Layer 7 of a small transformer language model trained on English Wikipedia (12 layers, counted from 0, width 128). Numbers have three digits each and are written without spaces.
A neuron's activation on a vector x is GELU(weights . x), where the dot is the dot product.

Input weights of the MLP neurons that the questions are about. A number n stands for (n - 500) times 0.0014.
n38: 569625596543447419158477270387583785405520610637700613492581362804566504395558537402449661623435458403699572530371317566588461417555515414349478367450590309481386466650438470508332326756558595484632319404423522470598496394825291516664507556584598519374500420574593569399187477338668347386616561662429488539359684446356687453423274374742405664675706403489380445323387635638380572626587
n78: 497550453223283517631581442474476489569560328514472264435418479689573555598695611372533301663529584556683603600534520465369582323249615382467428363475546575382507428410658257606540772452580461567459507544646450290606550445826696564461520661497341595302534538430788573395466466403614372575615522394352577385424340500465452264612545687497407529583586516514416528439654554628554520450467
n92: 385450546492500280307488555605162545634500460731548419335485309594540682609282466353587466451606560391569369413393691241233401524382709504743440562520463461412393504424382555630521371575616500463704427732556267375579492697462477774585511473500484354267442651329443240437325634538596418842636394551558702226385285588463838663444432450624404407517512609567395545437431633440625655639613
n117: 493579642304300507560542771258588431496489571557425731362556571389460473605738661635605473702477450659301635340326409398635699683431486524517358472413759511511642507471384514560489633648310582296384490317446486472514571602458472299544179483618566442515462450380598690574465349383393522477429261439531536604518524346515575690482289762424539513530429517412533335553478584597373324358436
n120: 542592474636485569464702464516658741333453614390500514274605637574612447205427549613576281453427292485258591386299478263610618489512542485614551374500613448642481591500605447238536627556554500461413566811592566500492385436646642480329597541420726229468366652453399596462270722275573418479402237581481508619458331454671439359519630216556508607468565457740601535455465860511652504581417
n136: 410652462321623571587535529687539332613476336684394254407360582357520521538464525758411534633475619464504563316637631305449731484392457542538188781448701496240663512417324430297615456469476663340279477298397575419438557593333661677528619755516480329513538617300392622577725612576563492614567321567692305326793610516664516288500307606313398540578461604396556464457357481701504481663448
n156: 508390526585452450548306468633721422277683542534385605410500701369481581604362610504432679586285465562456580295307455465538273286531649563507482677396986437592579300607597353600628289661382425674515599305607576444455330406557485582601342684485593496294670405314488469392522579357439625624630165403455627481492570596562424439312393522496409486362413507216639609571508295485349529533305
n162: 612650651567473484189599640282381528361496512682457507431753313504626612466323487360515444511591496319496477453577378472290652231480590401274504353654301515316380612535452349603508453603660395583527553421418858561669638400512458456532312613407587595682773612552460383730405611515360708634452422570755512402423579285794484688390551583644360540593523397527342624354539462590206677410496
n213: 427430305401677424533721548427541458497411500369371564394618490463335611520553615475474613278411378366600694576455564430600421343656486374480651544630493446580287569601553689482398584401563478380404670503305606429503493353592439742818500510427468416776567369493683531394382363660573422375415680331466272385593443427461500536356333483601531419287673480643528635664567371601358487336428
n223: 347519643497237366503449403344551397646440656275575452461488575423493580606616511601587519371545319530469432373396410450552591371376628599282401491334259516559701571480480659486534573474470435523332352608405669702445531465608583567693549402445637460587573295480613536763653610500624426465466386524637636586396541461490529342483343301545556436446588549452493480326347327598558565658512
n259: 569533537523530612508538317248254555576315554646543354587461546707410598534679797386522478464598663551433450523443504633458242538425686368574442493215441451550180336357426687646290461318647464571557541429713507722641368432508417571547416519558390391606616737402426515477448561637562227416215810476579629232603496492461477292469346407710562557628431711723570480534281474616411358466420
n265: 394578459496492534397334513177546651496548530521534277274527551518337694330517386709584431480486799560537732504374459332242334425660624625615464627539639267368563374500185479607615500533555491530366631668474362508341593688576732622280484570610556212608578690483672538817504571541262413642757365522409431209458451185854517488491216439871619437526289376392487674584362384458580472467416
n289: 552518289271338628563412322563338404333420567664526607441541436500553468676458693473770417691588227298410522395623467408519604296262530445558248504283362621447511303662431768638445625308511590714363363511447403456463504519500522592320638307537672762560602399290588647356478607377654539608390472587441557481575695741619354511363387725485504584687541493537443458581511364568421436464528
n335: 404399286579633469472572284533454555442259396442286411565575438446656426659531682512540426587549648402414488415504500284450472523279726564649723380433476629403362596597512673728581594511516311516412355605504448523492717538184523536346617504608472386369594719413555888504440534459283599591672196467636194465585489372646542504445593395654481782761673580458331409519453341364780613474592
n363: 631426585455299606381543407546525317583433536475353412681436383449459683722530449489490489466445504519634423321435718481445244652298529826549427617656616568603471533691277341446240415475390291504453532617368325547713413468523521425481507620635489452554390289657493467478589637556628305533562496481650704526442697787340660621666456677468485405682707431378537627579296532309519393535379
n398: 297590464244648626419552453530428425496425549382545391532739337797521881564340469346504426439431562273508459711633412421305345512305664285649423610673691292475431456766459444569449713456606682508729622441561453448222635600392520592562350374264512603703405294807657553496449544316467437493249509293552372750350567582612585596340549331484191500572464293484463379484409688639551612516404
n410: 427409678542664430522705599439633442634446480439307421351519402561591548472479675357558747562439294293484643549447544467476740379454710600792616421392358665434257261759512784466453306661401598554581583361397563356443543266404388462454322417353262645457456366492483553343472315563447592396221595578288293401618512578754476364620754694337320553645671623399824546331554552508333500500248
n419: 481515440512302418443458484529626571504484581426484443485389535429437591865394612249574452423546606642336407295716766358283400554262566447474585579472496447660230288520409350693630402676559330547600624304520496397423577469587439536821394470539448394393462523876223465492606630556539332321308500451527350649523695441504442356410605699625201616706299548473650604554465607395447353365592
n440: 367825203392483504514413617383347663355423173491513406618374482814688514678518548441588462680618343374538394416632357297668495229373647552701555624549477522602368487540667680089449446443536574586443376655558666183469601679509478527699609474686649671801379350491468691378414592427398427448458425472452684536407304259577213689518220461647496703537562734260599677334496261438560479822210
n464: 438616582527443491519439477796601382293473681372402516399904589238653779696540762600580530479538487387585593411756483590504500320536509722212265337545477395518623597629459390434421249504478611464601453595267309330482477237618352632713429616309732153646470513908251665413184570384473605379437373646600239401699710478495447437496442375418314500685531831448694514561441347585412349319407
n491: 473440277488584520344405685525527607554639543519457450435539360504642690279865483600312373496280575500463562744577603512566564481325418367477614489587305332586747346691338562619443665688609646548515387523332530515373496485632595568619618436364758362306360566468512598611443454650621600570297158776542504347380361320623539375563574523470698387581543489221753576201279622480476529572596
n503: 343638480450462570574394699433559536500582469490595490545545563462362519479306601414599641632630624511604315514437305262469608448661697418466493527745232297373400389324486642485584419455507369561414770449563252524490467562708582532571550476353332511396571552532721451503670597567609360532560277381408365567531365482332503626472612612500703640667389582390422389241606424609203483486483

Each question shows a token from some text and the vector x that enters the MLP there. A number n stands for (n - 500) times 0.012.

" trad": 726336492668489514541495554387309449563616604534583645243352477399543570510376772710471432382544594410424413495457581699567522519595145466584696393599579533490670508540444579276397496458740401537259613599728537503495398378330420704422492363388468636372576538519592608499399528449593499423486615605526283613480518408506407629641619617441377629378376492380497473507642419426462568356559
The neuron with the highest activation: n213

" baseball": 571361576611342513623349458664412414594354642411707458335347394575542583754399398748452482318490442376468367479514595691400560658590206473614656449655550464473647349562563612260469474384728511561446629614486490658551305485460414478280542356605550589227567430649620485528621503502669592423452510654479442629485560497498350471622534557644481440463622399386414489564668419448372464569513
The two highest activations, in order: n363, n289

"ce": 548374573722239478411714525497450623536528505436424668295405588514615506473479361534370475558351581565560338600542509513416692488488268434748608478524410343490459370492250540418409377490443659319689528545612410614331392851186501511604581502563712617586597542463557455604499461418499602428397494576307390614442612480340516528712586572735687525512469624540454409529621420470608436340546
The two highest activations, in order: n491, n117

" was": 510341369667416449577556529408473485511499549422514428440527573537580692330315578460636361438708486485507385571548374689455568613624191698502588519681503561598637527359512600380492621540547626374563476513585427311647351581372400621526592338583573610183702501409647556495511411378421535568420733731412460669528535341421369425617507473675570285469511464488384572414630400482371420331544
The neuron with the highest activation: n213

" a": 619310498590184484557521461576386549495401489477532475518425602580598719524296663544479384388662559464467535503570452514407511693561268586469520567604596443401621507644523645195530407430614646429412548432518525498515359583322446669519486378500534488271619504568689641541470490414493616597495763610444476596459518433356314424667637395675410413579497393409408568466550383585418538340581
The most active neuron and its activation: n464, at about 1.8

"erv": 611515573641330413581564474501379457650452355376617590374410562504526448262425553647749533381473514606546517380455451559220659523557182383576634526630403423621624361667373650452556474525478461511592708389666433276515432522185481582504412640574432606533575365550457375454452367687430677318501467769580447545603734557352458639642656501568421617380622519513433442400600375529385623431602
The neuron with the highest activation: n410

" Sol": 722371632574376543341558337643346340672517354445563482361489477530721421578264543699568484520508726569628387717501526572442385602688219464690518472548582452505562400575315539325348442472586422600367687450518556493425272600381530527715457493403489748416561461599607565529350414382375566540461585710417616556517388606307298663637484652561523328474550525239547526563564577409384568439484
The most active neuron and its activation: n363, at about 4.4

"es": 565409565532219657529303501544526571607586493405397558563400590538455456389491539601471463512590491582482451551463508504487568739568112491738604413574597459436712414519704402462404499611604481328358624659545442459417418425395404502409593430574307712185492588530583420587558455395469624465500613732451515557373543322357456492517459465801571488586637487318432555462581491431565551614564
The three highest activations, in order: n491, n38, n78

" Pl": 637318562546518452459529292524337490516478467335575431351537537386729560466400575587370642229559515397560596546382493597503477739549173550590546584582536503516511505790348506381494575356604622534380579472556478444370371442368365687610437398316486607279586540625692472611351587601318744487532611729376393569608608565330419557610493509609576536432656545455500465626567424472367570309506
The three highest activations, in order: n213, n464, n410

"ity": 636407600726189542627407523517570464478507418290508464516385577475582471612359588692379525445558659428574463494647468610360571554524100436748663605547538412404644546583621497318399515535547508362460577726522400524506374592441400476394543317610476678227620430632664537577446520359521545591456576699575411586394538421426494422481568427579526628480489527500305436535479456561468429486575
The neuron with the highest activation: n335

" and": 614350453501158462537572419627346555528427502441493515465438595586563655470277517522478400353701521516439527482462494542464501629592235587569521626634600391426732485571508699295407430439510616411493554517597442566583312560305425596513504379497474541247537521553695575564457484442466641620506835600544471544490523392461356468643584449608520514518376444474427526471567488624431511284577
The neuron with the highest activation: n92

" S": 576222425483447539519488499406434557518441646381533436507551654678616505354308584625495365386598584673413475715436414706433483608447226348599492342596575441457669542467296484344489460584518646618352589414528563525489360536351351720562577434411405652195460549523703526355553527429372597426526541839597416658441529469458559628817398380572555381513497563529457518677658466536531379482510
The neuron with the highest activation: n491

"ra": 737254643642245500561446512514478555633486442427642637456477509468607648479524726534423389554533652334542391484492453654504517561558161500660508557504450461355580568545458441265493419520440638458556537560552611537391305608338442357430571589528579731453696435712548544600431548301332659723591587619534357586431554473485496506565324513538359686466379502181414663490528426580334449391452
The neuron with the highest activation: n162

"ol": 693517490503134600590524406504477285465500521332722695431454522434575507541454401594578372535610484451476555618504543460512625653517195591651541514497417468458605501568260685527429542604472626585636588594478516508386301561381374282518477490537456665356530536521676555498460408390337678521427530681287651698385613563342527519560444507663450518405332489361557532553586506592428618216594
The two highest activations, in order: n117, n289

" Ontario": 676199589720312518601525516598397515544610590249749642456317538551502633528330601664529542329525434499416427392381476634509482545516283547462682636468357536570807590519430620314545577291715568469519675583472552489472447459450483513366606335508540714166612318604536457616473481408577505462506584614538465468482455348375452572578473436584582731447503397465437439403645440615408369432459
The neuron with the highest activation: n223

"yd": 700557507461413424528460324703366719514503267359607517594637443361677450445401462744483454438417601605479429566311327469287556575463267535491509488670397489553476504422417501196450250611597582470321647535671537377508485728349414563591486550291592691510713412450591491532434476456326405601562519598684650462684452313442478532546538536653555628269532639397600652497699322576362539592598
The three highest activations, in order: n440, n162, n503

" Texas": 612225636571348669533458540577449622559506359401664456392490522617411581467242498636314456346424526500500405455422343670316533778369304532418541623465440493554712512546549593327537450427767567565551723584460400599601528522335530565464478384447478813257634318526501337573436444333585414554647643667593537584486444661340486464694545534682539636303457437336561430487683422578405463490475
The neuron with the highest activation: n363

" in": 728318520517343506501587417470401494472492558474476575533459558507555576580363493466591307474648616506485566552415489542460409650501135515507552627603544461432605388573617507371495493308555561357331630436571475493559283509493466472347500508582559786304582607452566547549455501329597535547565875566414554602481591432329368439650509373591593616619527461448359496446503266561454532550575
The most active neuron and its activation: n289, at about 2.9

" to": 655328566521242494496513315518372618504462368460453427476411525560488568507341469391410410401617595538494589567511467559478478609529175506684602659577548288549620570522688480388398485393636575319466587518583497495555323440416420503439488504557517606321590608470636527571488490476517532519475948655408458535403585458463503353572629480608529603596456427445456521464634413584500531355576
The three highest activations, in order: n259, n78, n38

" H": 632088475489541450598455378412327472507555473369710423357475638597710535322383726637529516265553664568390376767434376580482517534579305572544450533646486576517644574655231517337507556391690637490436688433689624346418385651365470466565526509426569413315522500487635469669391536475444470448556609691462391718419538391413438511662557503616511518332522486490367485657545409575487442326535
The most active neuron and its activation: n265, at about 3.3

"ility": 560405590708257548514330472608525576579481457440586460449309503379513618438336520858467658473493621412620402575573434524469546577606113549547656471583532459551630536463675448414347545475490464439286506653554477496533374478373328247303557461505559700265704562573730428568473479401513583602551562565530433542377449446451503508508544461859496625583539423500365496517613399423481514531560
The most active neuron and its activation: n265, at about 1.7

" age": 466261485538431603608359422449472637564540520482637593533514564593652503505325519789539444341495535491441492449568320626455495581548248545616573396681433416522730558647698490284376376435656464384422596592613319550544348699361425536453517422677485623512470386551577382546535413329479577608661576521494521531334731553528308386477639629707381534301650488317308448350705220596343495555616
The three highest activations, in order: n440, n289, n503

" .3": 659193496637338533501507554494314515557510531419536522520278553446619540438330460659242510416464623437517502577496491698487406755717294361499564643649515329383646525584545578300609434483613534570448652495520492738471344790396458564476560462385555646217480523644487541533458558589371660523517598655462574634349452372582433385659416400714445482429575598375348472623479385637371361467445
The three highest activations, in order: n265, n491, n156

"ul": 809404540581196405511465357521544265480546465396676742570665514404634592441561662662302418649534630326463256530525463483460611545509165479591547372548484479450553565542528445465426505572514490515372580490693556629501364544379433565442507446542477869509730644485490572377400552466340581674339571657607515533483370509435400661638530510580415544333514501446326532394581420553333549386458
The neuron with the highest activation: n162

" private": 565304502785255523589447516560509466592431513431728490410413441409511569643359707616374439370612499402478477387491421590374486667509194548490555549607456661387619643635621556202511420430681497369350647561595471462490459490396451507466495362511659569206716414582679430444446357448520574577514611575492435529414575564477509578585610508638567481441628351524355453420781341575468456480636
The most active neuron and its activation: n223, at about 0.74

"s,": 562436380416256560576501441570498566524505457439391526396429678537561553435417442458638567464438412500614472547604505522502558629560236518565502521690443492481884496539521452450566410427555509363501489640353557667588219480276473551517576201421435577191631435519715511575308521574498607420477808494553551636370483424391406590587545349595637637471497475449568529589648405574398487381632
The neuron with the highest activation: n213

" law": 585447549754417477547512483668379440595499475307651559456302480550516468386380538667424377624557617451614470513520511522417439557520087437639684565494601440445715617662539523318367376333684471585392487690690341611480356534476366477541578406617527541315584616525596439485579618357437582498522500695528401472432543463479360522570668309762581539529644389448454409404681353597526409460336
The three highest activations, in order: n120, n335, n265

"io": 598290554413021590535485392598559550461393553388559611479361612552520747501367504634477475374557535510446497477433471632459460699558300551608565592515525485495647418558277686398517551509557627408531505607523523606467400597415408634543575423493507615290553552503682620565509492332459675639413614559429540697454382401354405400702485473672561559396326400381448551458510467625442613305545
The neuron with the highest activation: n223

"el": 509534464474175538557296414561488404729574591336606592463503597430502446479562548615560592332554571481627484524334515577514530669649261491596550521600262502614534495476327496499607592614589722387385543546699324580476459431374323403528604408380476748338561485434640574664341502420458777381277519695446498697417617438319581655383655531589552561482486546436346656364523407470264548361524
The most active neuron and its activation: n503, at about 4.2

" for": 627399506560288484484512348499377546557454352531541515583509479533499658651373598507406333480654554405535485531485428552490493661480112417569633668592648429487474429676643459309508506441539536393398568542578440470504417545410394486556474532529697708354627591407642487466507383366570401497515895630414487621494492547449309400525492445544499573554542568477473507456594288551459610397539
The most active neuron and its activation: n440, at about 2.7

"ower": 623326603769240702463401460508568637566573451403576527558426618311532472479232509697435430523522475354486446583433400584348686671512151465746712476513516420476570526498608452242474490709403559403376651583562348375472442430425465482433545365422413628271649640591618393547516475534604513557401629559484365488460612366506538559542652632688515628641405550460400526472611454391489540562539
The neuron with the highest activation: n503

"st": 674308358437461525708622436482540498617448479368571496536404539392631548524308611463481492289593548521772532537501365476444467687514169587525395644508428518397671486604503296203551447323685607596547541387583409543604335724198519627483432535750402514345546526443573440485521451593434542527441624543581478380391765442597444539589561542580531542381455488496475595546703426617250574435514
The neuron with the highest activation: n136

"ox": 752434809592319504494434503604519468460557398321632418476456455408533346295291502761482533448498503476488435593554536598426563506391172542602527459565618375437623503480290548291385330601425510436516575450596570361524398584330523460601461489450608761303641423502710433572436359397551593515566514579500536591590607319341529521739393511732537663481542545475476490719667520506313734538585
The most active neuron and its activation: n38, at about 3.6

"id": 551332368558180602525537532506535531496471494351479706527477481250541426463522672543392495455520551453524513575489485575296552564547045377513597514601444350568599544566599541480398407528418406377458528678455527587568455512363439412402534529656515694407505561558564619457579464374315667534405694699542516560529554631545505403407709548599346626518498596497473673380684478468424712390493
The two highest activations, in order: n162, n335

"il": 686424455490231477526286587758363194530651503275544659504433431494471470308622516493519488385494558396533514510422409579403691592569205533651448379625288639615695375408243527404470551540526640476600491426582659647432395633403476359453618710459611667324458503450371555667525480448360662479530527667523624606486501526494488566678577566674446497415468438520569504559725414551325589350498
The two highest activations, in order: n491, n117

"ington": 586287513545069562572447641577503458629532432369504632390494535479456491521589422623670555460481377301485530601459407544454611692474296463478499478563397483568764443548312600319520445591700517402611517570447557604599303511415492519498417334405642542249518547616549473586422562478561390431519536547544683659291402454312587639669409449586612672368506496603682500455817419642365420452557
The neuron with the highest activation: n223

"alleng": 670276758570303516616580420517397465880539515431603592336582457416646544358359448688591369335637453484597493269494466594380555695555238438511658435530557531520575451499339643409480512648671493350370601452742576452395586465425400522388339441538484662402667318496725491447539522371689670447576454610336640466328485615449465483448628396557290675530578540387527594490603490365335512512569
The neuron with the highest activation: n410

" four": 459326450679232379621543530593483581525458548492667466526557456244681581500241503512408358283486585585554508468503437561416744652512227478522569485754452582374601543545610452185700492446679597364442586576558611465476449721244527566458510622607597493201643438512656491367509362414444633449365517454463561576459636671597507530610474561521583455416430520448327535503657395482492611566453
The most active neuron and its activation: n136, at about 1.2

" his": 521410456574196554654579470478361400549348550464540510445417510507435603572413685507480296350632565525585481603531550595445495753559257611619597558693505405466707524597510613182609504481603528419405492513568385544482252558326474542507575339526558501202648503570543561549530452403531566552527740561502448637412508505403364412611683393662375392558593357503345585468616361555459524459557
The neuron with the highest activation: n363

" 2014": 675335732625423386496669431474462640540456602398287630384482389498568739508417464597375444406592594461591406450479478507458581772486237460551552604490505425588680571628635471326659488364778723411460527426598511522537429517395572568445698520610433642229488387544577443466632390328486326398549617694352432592319485378491381405536623397733493677357457423509453444468604334622540547437420
The most active neuron and its activation: n120, at about 2.2